Layer 8 of a small transformer language model trained on English Wikipedia (13 layers, counted from 0, width 96). Numbers have three digits each and are written without spaces.
In attention head 0, each number of a token's query or key is one row of weights dot the token's vector x. A token spreads its attention over itself and the tokens before it by the softmax of 0.177 times query dot key.
The model reads these tokens: " and" " K" "ore" "a" "." "\n" "\n" "M" "ov" "ing" " into" " the" " m" "id" "-" "198" "0" "s" "," " Z" "hen" "g" " start" "ed" " ex" "per" "im" "ent" "ing" " with" " cont" "em"

Query weights of the head. A number n stands for (n - 500) times 0.0016.
q0: 543424240560468170423552407628436795299561062461224344824571765458526365396291415536461876702694211540392578471765396466856702561326690429499692554344663695677538670626609653412475708035361661643457762427555493545533445515654470471227518526463583299463680462400212364406287469419390714409
q1: 580664536355670608428510729320475479713293485367310565463547367499611440340559348547531396439537379543482367671463472569600339544609545570573299471518316330469694601678354339359583769442430346446599572549329594483676406345651535417734647503547406578623523308609554456508562405248358651886
q2: 550632500726573365505575747591381435465444285699353444559560382520419397235557409488343593506281420694682536488531397345637448659562523812587278610526555618393496479545429672473720405470593381547587352474506411632769685408274469604315529537723363472589609368367366443530559422424445508423
q3: 482308232593699441646488445414736516469475358466578504590552431425534519476363458548483834418692584479568593502546471499518404527534601693310385825500546318181542343574526689573641441575427436309458412544604599275582549628563289545338635468421374467531623516454624458416395472366576694469
q4: 339795481381697563598312634463534224483718498591247381548414544536747276347439479303216402560611669681429554652328592517504351578446598069622550522770592490309382550406700482276773506344643496741531619588429421432706502455721487613338453597691557519512472359456523581572634460543525428355
q5: 422500463617269333571472301449661576446531650539376424423668374508490485322503446805913293471389479466538564385639568351471376707655707530771332272546633688304576726311319246527685582340573651371400817519437583563426481631503420280316634576387230583707417203467537189505522492490494577521
q6: 493465285457765565383798285575520540462388358459432622485556542547610417611810543591561642633453342270163672434534502587850446328554541508339457633280574672519514563550478215401535584682578566468539365251475359591558580309480629401412448478291503256589572462501685409510635435428619490617
q7: 345557366667583413493622281442522565463670391521560523356439544443789270576377420453693540588471556383521383467415500342670601499365617422431451264553519599373543475634641479544336477345538356681367577503563499469380472625890406370427486379422452581530502630537377471261542748779580581756
q8: 451457630381496415447349678356540319624625620217699389504437423756361346467582343444399423480296457573471435682454506376612387620573505465414632381536539610225593303230591538409805484599581595483344606521399704564436609662457370502515342560554451221670539645429645734686565717306512537469
q9: 651644280298246606471515430426801688565443503497617829696471510793595452656327531453467354451305617527347611557512303456532476700479332478350552549602590701451573373338433576452582553153578555753354310620728497405512427388233526356574512242568424660466352505540543424550616611374533598313
q10: 457726647486603495507479370372661446421668436457349435589540718407466730531454438510497695530334571525613415524541493491439083429423541321333703501471440519672431585297775325588497320476404479365440514480593589314510424584542678524224617552565740488592522285738600730425430574476445387312
q11: 564594720427547349555527542272218516425230576539433591622551473314246703205630643483430551416429518404491360680580562582626359453434643318594336228335673682608553542386706610627572533672460549714533255621346419525509404473313674499490665417463528429576617415383511599584512759392361609506
q12: 561428579525514408641452421537852626600664388363584674628160531458436232738315557468573709693694322515479645477456344569820645552537406598793430449260479412361384760442322578594341543421337637417555460522517665547363567641477341343500611428620439670530072489349371323366285622538397487815
q13: 288426517464799467370418676623300619484554441572698800564230487607596506250494635670490709506506544591360305475205601638427529513501252531557366452490450547542474641368650402619575735259463421679581598634375452566385547547709425429264461477403723467340612373424482299530362717298415466653
q14: 502332691525606446479421532310435357661410748538239666467718480496620728769484404456507397324653602343822585461502487477294640567567392443433489453446344633543537372321592555635522508662271546344608361759460520666368423424699394508559612552445445512423662727285425344362600123815554137591
q15: 784189261467489424739355382510554426515476391661464421747576728481543449664585464509458607326607397462453556642544237364376254551528317391484834238511644508528518514528597630418622383427397465407480454650389588388298589604502512557405454517488465603560476285588562564562432384640674770416
q16: 464680606509510610445456414601395224399396679534304458439477308538538456656484352475383381406536471421365462630547843436603171497515301421447395572674399744604463549404503520546375480600524605553539679379655289725574549581687335563302513559546442404463690641977101373590506520614582448399
q17: 555424787521867647565383630606384323424501552295699521305717521330692455478447568424345376567477511484619365335359693836341715444555288476197660589544405453890302314486707496498469552573675571552414443611349335626566289579500491409491286584544444576468408698598437424314723641447507455299
q18: 562451553514454664508615390661556572390471555451461546403561483543623570375657630302837452413387612425473599463567733497416549357535599539309630529302323358493363468771575423645587425520490367472538422522559821633648596408652322487691596411399445687594180406488467533440425344442336332662
q19: 500331406313475406358560311569473567479273069406568309540440655409656509464530611231527399663523462617460393502735134651527284576618668540734534801611603497531676509552277612379587638358433345574488444662521588486355485424525373441232370573749494530526295341612621590391565859418388669698
q20: 491388609456433546719778490656737492349377144345409598466578801771416350620295560621447402717277553500470312515365533386536311520349306268329504591356580525284547454741222455560503245496401405435407622600659858585554562585309534558460454475570586285647511575478836504475328515633649376431
q21: 345439386376768366407540285507737849384628478278658288331549388624324383604659643407858427674445537535499583386646395494594580430247401640533422415614475501335645607626368567568434590506749334406314645379738565356541479538659445587451400522442596422568376497432470534367259602367633555562
q22: 632563406563652462664546270634559597462660613439430559482467257503553547303506505489562616620524438309620695560434406476517579599362552606558560437557541627559433423490056288541477554411585435608663360541586297380505410783544443459227688572521282294569278455421590454266305652617416548739
q23: 513572313642462540502255425325744369499592556548389541521492610580634606377410446540734578574449486655541752863369416581398502642298252517657616414353607563378596588306672281683606584424464435382359429482735363578535266304516558470664309600554623525451617298335574534364577507644417400459
q24: 669506606552447472536449668442634378561299316445526661514426376476503521384318727509696639493408390621592563647400337569623505480411638531403227603318438641633443515551487566714302636372478435567433589669458287275410609659504539489416487653571421545757678263348433346411561506527587514534
q25: 501376408590371414524185589536364388409556318352586630608697274371451614476562588488382431411481563594420529647436504615358640367397559518445410708436514540269539694295713402628389448382643631525580592604398510614449457480254652473394717408691587561534535721618597691496533645362572477455
q26: 666461667418435463620533435497467456724626678539561500444755681652441594450465689681509462564197613185547626396549459372305390425290666608458607437468217368921304566287481486650471681504413410618634461251450612668235659383398514425646525359441474194404544397626484410411512359642412579555
q27: 377446408582734382594529623416623570200534359410359362682625368688442819433589272777576423437528515434605418668555548792445318379457516571386619529361309653563539746427378393532471461553372507336452316509641612412484445675536301400580372613456455489442599412309615565724527293522352704394
q28: 581415277678494466475608532547639530580391480370515337411350758248495374559408390396594445650388452192440430389453533487423546353484484292665666713630357492670629440428480781398549447700645314451670658454730416476391314447688399618336344741602410659293223553601212321727512664480674523650
q29: 413625519633492419384549514641385320553518495392422554444349413600416602588509424450590565631389636380474377596511681464391535405632186328445705363494700384652512421523515521646659496615362430675530509258573503539478553596429470694613474658446754406554570640450766601208460178512239634506
q30: 490657893420561441525481446192448338521503354383736496519597459441440650526551611243343443474601612583628337573637680482334700438715449397550415599366669532464436388331490261746371424650544488532387488414437427673439460679457706581339610517456722348357505485649604412662510431338586423445
q31: 419501670618422573567289486478447533473454558630416650559575463545345487408445879545616553542524536500518753503425415329297496439587326421126434511336444424715510323374410719634254479631502743530412483343668831460654575371543351373510472376398501568396629426672602391523388725637845377465

Key weights of the head. A number n stands for (n - 500) times 0.0014.
k0: 618511533435692565469286395620620769440317483333580622651570507868351467763194489504157544536628269400641520146594495766722524254308436623602584301774287588698377599410703507473237439466514524611486729788561400663627299389768462503250607496484703535536497494522273424504391615545494383081
k1: 631597597355585399371410767137503401626541563611629375353470325672378343436624384711530381195393560501483422431306385628472464402564428585561529645609338552151598506237434662559595739556540251657392797567255401559467403553496588522632776619485329623633629469467708455513584401444571579484
k2: 346450589450601416486753594551515645394499702651611349529621119391226428300552515689382552435239339519621525196321341594808299606329525454684188399543584526578476477606341532431671312478412431592639545645558387630812636637401625491411426754513482507560582386369353789560689367429544324535
k3: 451271358416515556428440415422411493378363493529159811569562447504573567499409389575612550459446538534460532269360311589664534582460289604472626487532547408670529796611577613422468560580464514439689423749451409370483537515612568698581454359487710355750527300317543462143625258507448798497
k4: 520747438313673778606386574458542314412658485664393455598316625455246292387507393417499572560613532545505622685276376618577622533558646284593420261566647471248536535360329372094627367327502361479586509922622408486801661664706408419648348477628525737184496447287415355604695438450229556575
k5: 680466435390542285775390378584413469597404963572494613481473398595625509410499445688411480389626757247505577405488409446582450333437735559703400465549428594480355494475449544492824645594519432387450712310365699477090523440412552417535451581577548635890644700272472452370234555272343436359
k6: 621359316554700654472608278191638290588666694317488218591737500712609474506395377572392643626640660230226555318575428481759393360670500549416352578338465578349418306525610330483406369757766399521448592538474394659405570301611356557418586594198378356339677504641469441664711547492502680577
k7: 392543641418381645474500388545366503589294309685351441468491564558536288434532571469618449381397688627461631277540363377588328205429146482666287550497492474635636717535495562721346855410309554625621614701286431640523488473824683168603665259486660470562732431606215335602288560706373488600
k8: 363401317369450497236212806560531455587486399406650483768662408556168605262712330797625401581690546691427447626581527508768316698563573336529414585585458699459510500511541616511829546573595549471479560433639498481361738333144502323445602281295652113498381499473725722402321585390276393366
k9: 574433361492497524498437533372579379567309513469579419533624641639657538499420366413546201547395481699319452600419377416735468589600363283709380710469347643505491274469463531513526522374508652618257552329876829314534394439377673449399556447366722706708308457458343396591605504768559454197
k10: 534256306447360677395586332370670495211604678684464506575324775499135406662408690782706508507700801588295284258707564405528325497232511440485780612476275559627450526558420711264661384746438394421428377680576314451579583653522565628530522284369193620503530595625437461376563615711401510398
k11: 550384578424213584518551585386504686487383574400759392837539164535445585518621573390437476498682699681444347541530386548287530812437487501655486119478498609321550622488617510429434585616491502502468358448518488730572449622157644529436556514463428419443396405154514448713518588619400856597
k12: 489547488358708703501165377391684597518474477599412765549289529369326561853483556498393513415689554207555287384401554345876567326556202818794391340372462699585296325237335571611472673452316507607570599341440532264615634373437488587369786434544381797624375531474349560511427583424597323753
k13: 301431545343548642443450352532325497722697621331515744425346532416577729423576412722474578760645361188761637307162520383671841462569222493361367438677386466542447509379534243589518666542304659623495453515475344838348303774414566734382167581563660457443474596649657282347368582455235782534
k14: 737575581459486337566500365319360486322467652671349496486592611499605619417691662348689295283755589069555528626546571613357581581618774572784356574325573521587795408312458657568544715282350480469754408370557327545384262441349284442242650463420265460326797449523601418518554376821553606499
k15: 471443207379621506646530414322703448470550280477392486664494495694371544731305823368513393278671298294391598474660607473678374365410359526430792501596541720591394496438275686379604308544493401224693492469622728421652516433599651295511527350600513689377389493518829523564516346423734575413
k16: 391225408679542710538360254667416337489424597598457525400237588347616322304422331465842506741516438374450537876378582572258115650487559448520499762632633569680549469537586489498442619650660519480528460363435437423768498631623309654474438439317368492399533410363533319600502576487579714390
k17: 759232426427352433585593628374586579547121483198702624537505652367513592438234684319762623432652664823895541690439646561473825740426425429227641741580224630586672507466548722720373613208420526480612442561322234412585456475543423435748469370316282508322381578566444331354493758130473565468
k18: 376628754448310633583499271359270441713547464497549633307699436550497551538617677456629328434421496564383607573460658369314535494265347388338526596421364311689492346282500578642665447546437407537252477494504650805636594321539320505523400440551377498615490507716437782521537494428481466717
k19: 302463396420485625584472556326483601640373573434179419614513413446617454675241423367536442616474348364548437355644249633679402682561579683547673884558570937166501614683221469384288474547475289517338488514580687202558729470867542577275349608534533591656463739694528588504512363600303417352
k20: 568470465284670619589654366536553469407077411543253628417497662603447400502509788839437554673227682638154213344725457263410431628518127268376657520697544725540551371721351541368498241339513703602571612617716364414554674405309389654374500455518631446479527338605370707586186456625645554447
k21: 564380526307676715300512567607382627467703483371548351377527522543367376513834628522697647419398749421588571260340473377621347322605255790484667358208426364527414267850431434636622770513534477438379590403510677447455545419683449328387403594394496683699612901322572647095292338582605583458
k22: 436464311378607489397367253416682457352412654429473514384396275521600584481560497497717501132220432480614350497320348473661485429730565634692605624541593681598376584579288279441556643345549552517455501413530576559638527586553627555433767423333520586727312517423243363733322602667392362614
k23: 715820370579842622450414412437714343589628669384505474577214566350409559392592734315489724447666596612401574561508585525495448619496324438715611372458498518295671594379464458671637553428478423544569583344749473447431440318506703355393378600625363375417466241473298621385697562617237321327
k24: 625594567790500436573113632530727448648414621711369617533524285462386482235413777513461242429332577472563398601323529693604631523476526497434518368389404425349471587475302639780240668444579441517654561854666335437529382589535953386360510618454490621429488349379498328655540299534345605759
k25: 603233587639553450562399328314484665386407360507315398481565371366423472551663483418342717590336353776462835741446514474633810423381613562409456483263361458557563477633639302508489427503449577475625578515266337650375423600353533447797352573698463416579494773529507640416492596449429686410
k26: 481657458737218396494578170679471302548636359364735556618454430437461474567379502606581538506757405559345541499582400475117390548546715496464628642637231628478526481681322615729291674358364430577478482241677579708421821596330228693566369512522331378451463796584509553500453317651580463407
k27: 582518255495681234537379517486690586372728499616487673333655165642263651535562525407458512545543453344399631463620582391547445553325691418466704635555598589386502346590404544399730451504283513439136521503459227340460627386469753557664768599339444387575603215306716541483547413562760526445
k28: 575659474744455414462784420577431700538702086438350395706456550191618224373525490355484691544487453239537480302371641577417486482596628285574555667542668494780432468510540402284465606438471587561452634393688473322435619472901512592210376564647470501403442383798244164541222615468585595675
k29: 372594435696728423392744324658678308338615235342452409508454573598406517503462427305719620713332439808224359812676716512371387651731496498501487407604554479200415694653424242544663444381517493481351530491568284637373557582620335500285633384263694420463557415610551586621524279311351582568
k30: 602560590419392460555707465414455671594661351641452692449369555456491620439434486546453600541429598335510359472494470566317935323447657375565379298361577667305445673543696462508426398260569321400418528524612434531547432346338958307544763298168329360336567698632652635702679333293555535641
k31: 343566335771277567415541409549514341600336679649430743677404543562565705295326596459504511608371406512277515445419606418268503405720548344336348428313384444909634411342720774396522345518536659781487347526637455495592494228668626497306554269647463637315364527723719710410393648585573463421

The vector x that enters this layer's attention at each token. A number n stands for (n - 500) times 0.0064.
0 " and": 619267589229353613366203433399466419335281740188480561666467840388511504368509432731363349542808974643534483413656615305768328569612472741596590689510370455709562494453598517627694409633681481349318699318272440431694408484614472450285434316387511609599291671616684464313295626357516508245
1 " K": 453278647246347786554285699450384476304322766203546626640298916471410604467483384734318338438721814645426429407505652349829267609516404640695544734518441547717419529388496507659729492726665436491480522394477240263374428305625394535382474346331468593613496709561719345343313575699300459299
2 "ore": 391363228358499723411351480231576473491218701345721644420769868553411670468434476686590389412703822734756289386457585602741332459519383493810481695425228490704400442471406626432771507644760431498585499366460285331367340285541478548142625289333608584656514734512644450430252346557409537347
3 "a": 254229568273480691457238539446417362584266845171585655305578777406406589417750468807457555424721863581521387381469596304702375526383347636629462754595392693802327491503580521465636594796640456517532716399391321270499457334485346419281640422384619619374297665563758565399337408662414429202
4 ".": 493328541269295721380141562449400384458437682143543623686482883391554555316541460749416329592790859714532438403587634366679367511482509738666575759411338542774451557447658521637688561643688417408475706324140360481568362309705413417312397301455590610551400612563648398278302528482412433249
5 "\n": 468302529171279632369140522433425435353321682280575631636435935350493439291513449752494317482759775684542479373538604318793411541636485756609518770397378567843445540503713529570694596607700490461467709304232213386543391241744446411374437320384612615554457624581563496316358576493441574325
6 "\n": 490287532230201634446174521438541449348311683193569544635416894396514417313478375750485365557787794727601436382561591240848396589548556689660479736416414583753493520516600521530718519593678511410391765269224282414600352344699458457376455334369575656528342636706610425386356585524322640270
7 "M": 441479590277126637490316686437565393393353768206568612492274886465395641440405253671338382409735715619725484422460648384843462559525468611525518704512382591761459445537535609614673474752640495557420589404202194420373328172738412517366519289422456619533475846581684345337270559669379588414
8 "ov": 586238708291297450488441484285520324490204779372645679477641777491726401410351434649381274434737658683581421634312798535805387495444401590625633738421341532687446507424335482503788497773614411580433767298487195333547403153522350589283579342347616666699500696379611373230305616637407657394
9 "ing": 387594396387340753585377477386411325532308881213621622400705687371571628499549570758491311517731811600565403469463558313648306271548227463492439777391380686811393536417533653396747621781447591499733701413242151151541335582582432454425576356473505642519411783418516336364486658513259515247
10 " into": 513317522262427725488416594380388234492426868197534578463582870590472548382533503799464569454871787697696421534581570310768282469505361506604487715397261580877338442552545511531683475604525466372407504422245231282611277500638409464358710281339563504466252726548641364231462609574617385304
11 " the": 451339536217416737514319683572543371355335823230451693527791814450481600337448428734396395420782811652533446526496623363758281644446359722578624634486435631905410323528563519599626419709526423455396476321288248377643348387577356497370620340351514459412395706607763320288237649528517412203
12 " m": 442318627484342617587235662488519353331369856233561638501534912554261655361448333687291295499616600834541404444269495510789383579521309638581594759493338640889491370703484590670567514747643532345398416396377241354532304286661434590339582279513512478472401661567677475348254410827448453324
13 "id": 494478551321275548556340612303484493440197725416705600497681776635478370417523589634320226593769565802474307545270638416741302308396521528569558683349377652884429471536438598628643352712592459322564688200408208375567398404591485765337712371324479617687398596440678443238328554779218762307
14 "-": 362338371311438839568446636370489366403285804281521600709610942617397514385695567635281218596705678674572297523426639377645456472487507532543470723392312688858424231470493694514622426554506360421471614205348168250449279510565541607440692384448482652721710570426542522172276562748417582369
15 "198": 555343522378543603407421767405485320475189713258495655580545884449321483362511363637692298492836665509724312565367646369852365377212443616578436622465273653872442403551607601452712367688740502488513676221325332508590395204437373425435589336567588725539513600326743447248405547640528534150
16 "0": 465441336180507666485309605354407365392350704274485658547639733310272637359485388717471251516725686680471255532314677362667409347374466640515371745507361685929249336552745657590651466732695430516558674197343398351638410405568277644568684361518615732599602681534662474336295572656333427189
17 "s": 424374421300365621491275450425343414645410780278702583387517719398353640258493465806409251566755726713638312485421849353736370455485369745409489749431426677857321320559702506586637446666596436399479575320294269273551311432718312555442613282558496875409641668546552615335393414686469473206
18 ",": 484451667296369677589188572425433249494437779234624625564585837316538625367419357792358359556881817794629450456443642359583443314596474732567512663350280534814310448440694540541707528628591400305442548304283316393450507409686352489198533363437405635428523716643570509210339634586568460253
19 " Z": 423232686283285817452343457346366364249273760225639568473244927497416710589427361708410396394833726642534482478465714385735361583472484684583485721498351670759383446465572613612731667584672441470542541406558222351364414305562390493330567376348456554709578758454616310301294619608364552329
20 "hen": 403407524271393608589448665204368348557227710395606647415693794601381545565600313640630467532826891650404464395428706388720393565330228533713279671517485519666332518372558662531732694456641522334526590422409142374314302287536296672292655478527583509754336785515592185308301585570522513344
21 "g": 303347504299347613646378450347348407497274717256587644340644763469366652545641438518518550561764847639449501368350840418882266565296217537675482796557508727625238259369487783610694694595559363464559685344388351269421216257502309601628736588452519453544531649465583375262519474582252482496
22 " start": 652387671411431766480414323404315305456333819276617612512549788528639562423621481778630300592844828731611409345512634425667384376558299420680405559420325588820277462570621456574618461747756398521453530223294283451530301347445407471635602196257589497678351682516504327164448633619440392225
23 "ed": 517369378249376772513463451380436182556414674115548786472603801560531529299467609671629313469739770784478344375606648235733309388441411551610493570382385719776315494558732408660712494814593457418436577304248256526548424430631409364504650361291443509563248730596616572284376706632427479247
24 " ex": 463239452347296581596218526397447275428346779280539688502493745681505658326565405819471413528724641724626499593599553291720467562492426507594765654373290551977523485765455422457666372742593556421381510299246295475402306347681419274471660300326530668599311718472587588291373729569516391153
25 "per": 283308373275409716507386621553489328455340648525656648515675580373411537578550269845463141505821600727514503480494519318642430491403573443667664540420352466892396503601586509658699422673571502538510613277181261396551528276634456364394725455436484334578391751428933598240314643756182451189
26 "im": 456252295350308629593271556454567302536302662321537648491678659399316659421587465577307262533637615764535372360412665162703321472588341461656579721467405625870304707735587503638790495707596368579188590392336245438549341436688257331616718462522416458583424730331747622392420531886367414357
27 "ent": 425373345356360633451324585541605141592185847201603609471625779540454517450548442630382087578686694768464597348533792532644301219603427546636537633424440729803135511510647440533741481630595453571382578301486451450583220513560279394480676422440562414447458734504674604243359476797274543294
28 "ing": 467380444273365691578363461456457185625307816166622597472593761467407628357571636748394307532734764773566414411536688300635169315464299488525518656412409764797339559592739459611791516684545506426536668262230310318581288569665420366480616405289522481392374719456636463355481652663481502196
29 " with": 569296564267373772540465555404473189418374717106553576512496892489409570358473494868504470531822768712561528584545620386728167486445375560617458555345295578849360369501652503613845466601541306395410645338247268373581398503586338459320631307399600499471475738626616444332372629580576425286
30 " cont": 534284497218386423816207507409365276376413837364565616633479779504496691279575356600482507675667787829552465511611598419779306615395412468689457656457362579953489385624352533584569365666538483401422572302328282448543464342749526466462534277226498514621335703421714490261331652734367459199
31 "em": 313304522270365603478317648482734170490249690261538634479667742505418864405455480727432239468640637563516419469536496135759457565454486505644606784442242387863432544611583445589744329693601388601431535324361224386603479320746398259415628401579375362525503721318705626323497617824502533281

Token 13 "id".
Which token does it look at most? 11 " the"

Token 24 " ex".
Which token does it look at most, and with what share of its attention? 24 " ex", with about 50%

Token 10 " into".
Which token does it look at most? 10 " into"

Token 9 "ing".
Which token does it look at most? 6 "\n"

Token 22 " start".
Which token does it look at most? 22 " start"

Token 29 " with".
Which token does it look at most, and with what share of its attention? 19 " Z", with about 30%

Token 4 ".".
Which two tokens does it look at most, in order? 4 ".", 0 " and"

Token 8 "ov".
Which two tokens does it look at most, in order? 6 "\n", 8 "ov"

Token 23 "ed".
Which token does it look at most? 22 " start"

Token 5 "\n".
Which token does it look at most, and with what share of its attention? 4 ".", with about 90%

Token 7 "M".
Which token does it look at most, and with what share of its attention? 6 "\n", with about 30%

Token 19 " Z".
Which token does it look at most, and with what share of its attention? 19 " Z", with about 50%

Token 25 "per".
Which token does it look at most? 24 " ex"

Token 16 "0".
Which token does it look at most, and with what share of its attention? 11 " the", with about 30%

Token 17 "s".
Which token does it look at most, and with what share of its attention? 7 "M", with about 30%

Token 11 " the".
Which token does it look at most? 11 " the"

Token 12 " m".
Which token does it look at most? 11 " the"

Token 6 "\n".
Which token does it look at most? 4 "."

Token 31 "em".
Which token does it look at most? 30 " cont"

Token 30 " cont".
Which token does it look at most? 19 " Z"

Token 21 "g".
Which token does it look at most? 19 " Z"

Token 14 "-".
Which token does it look at most? 12 " m"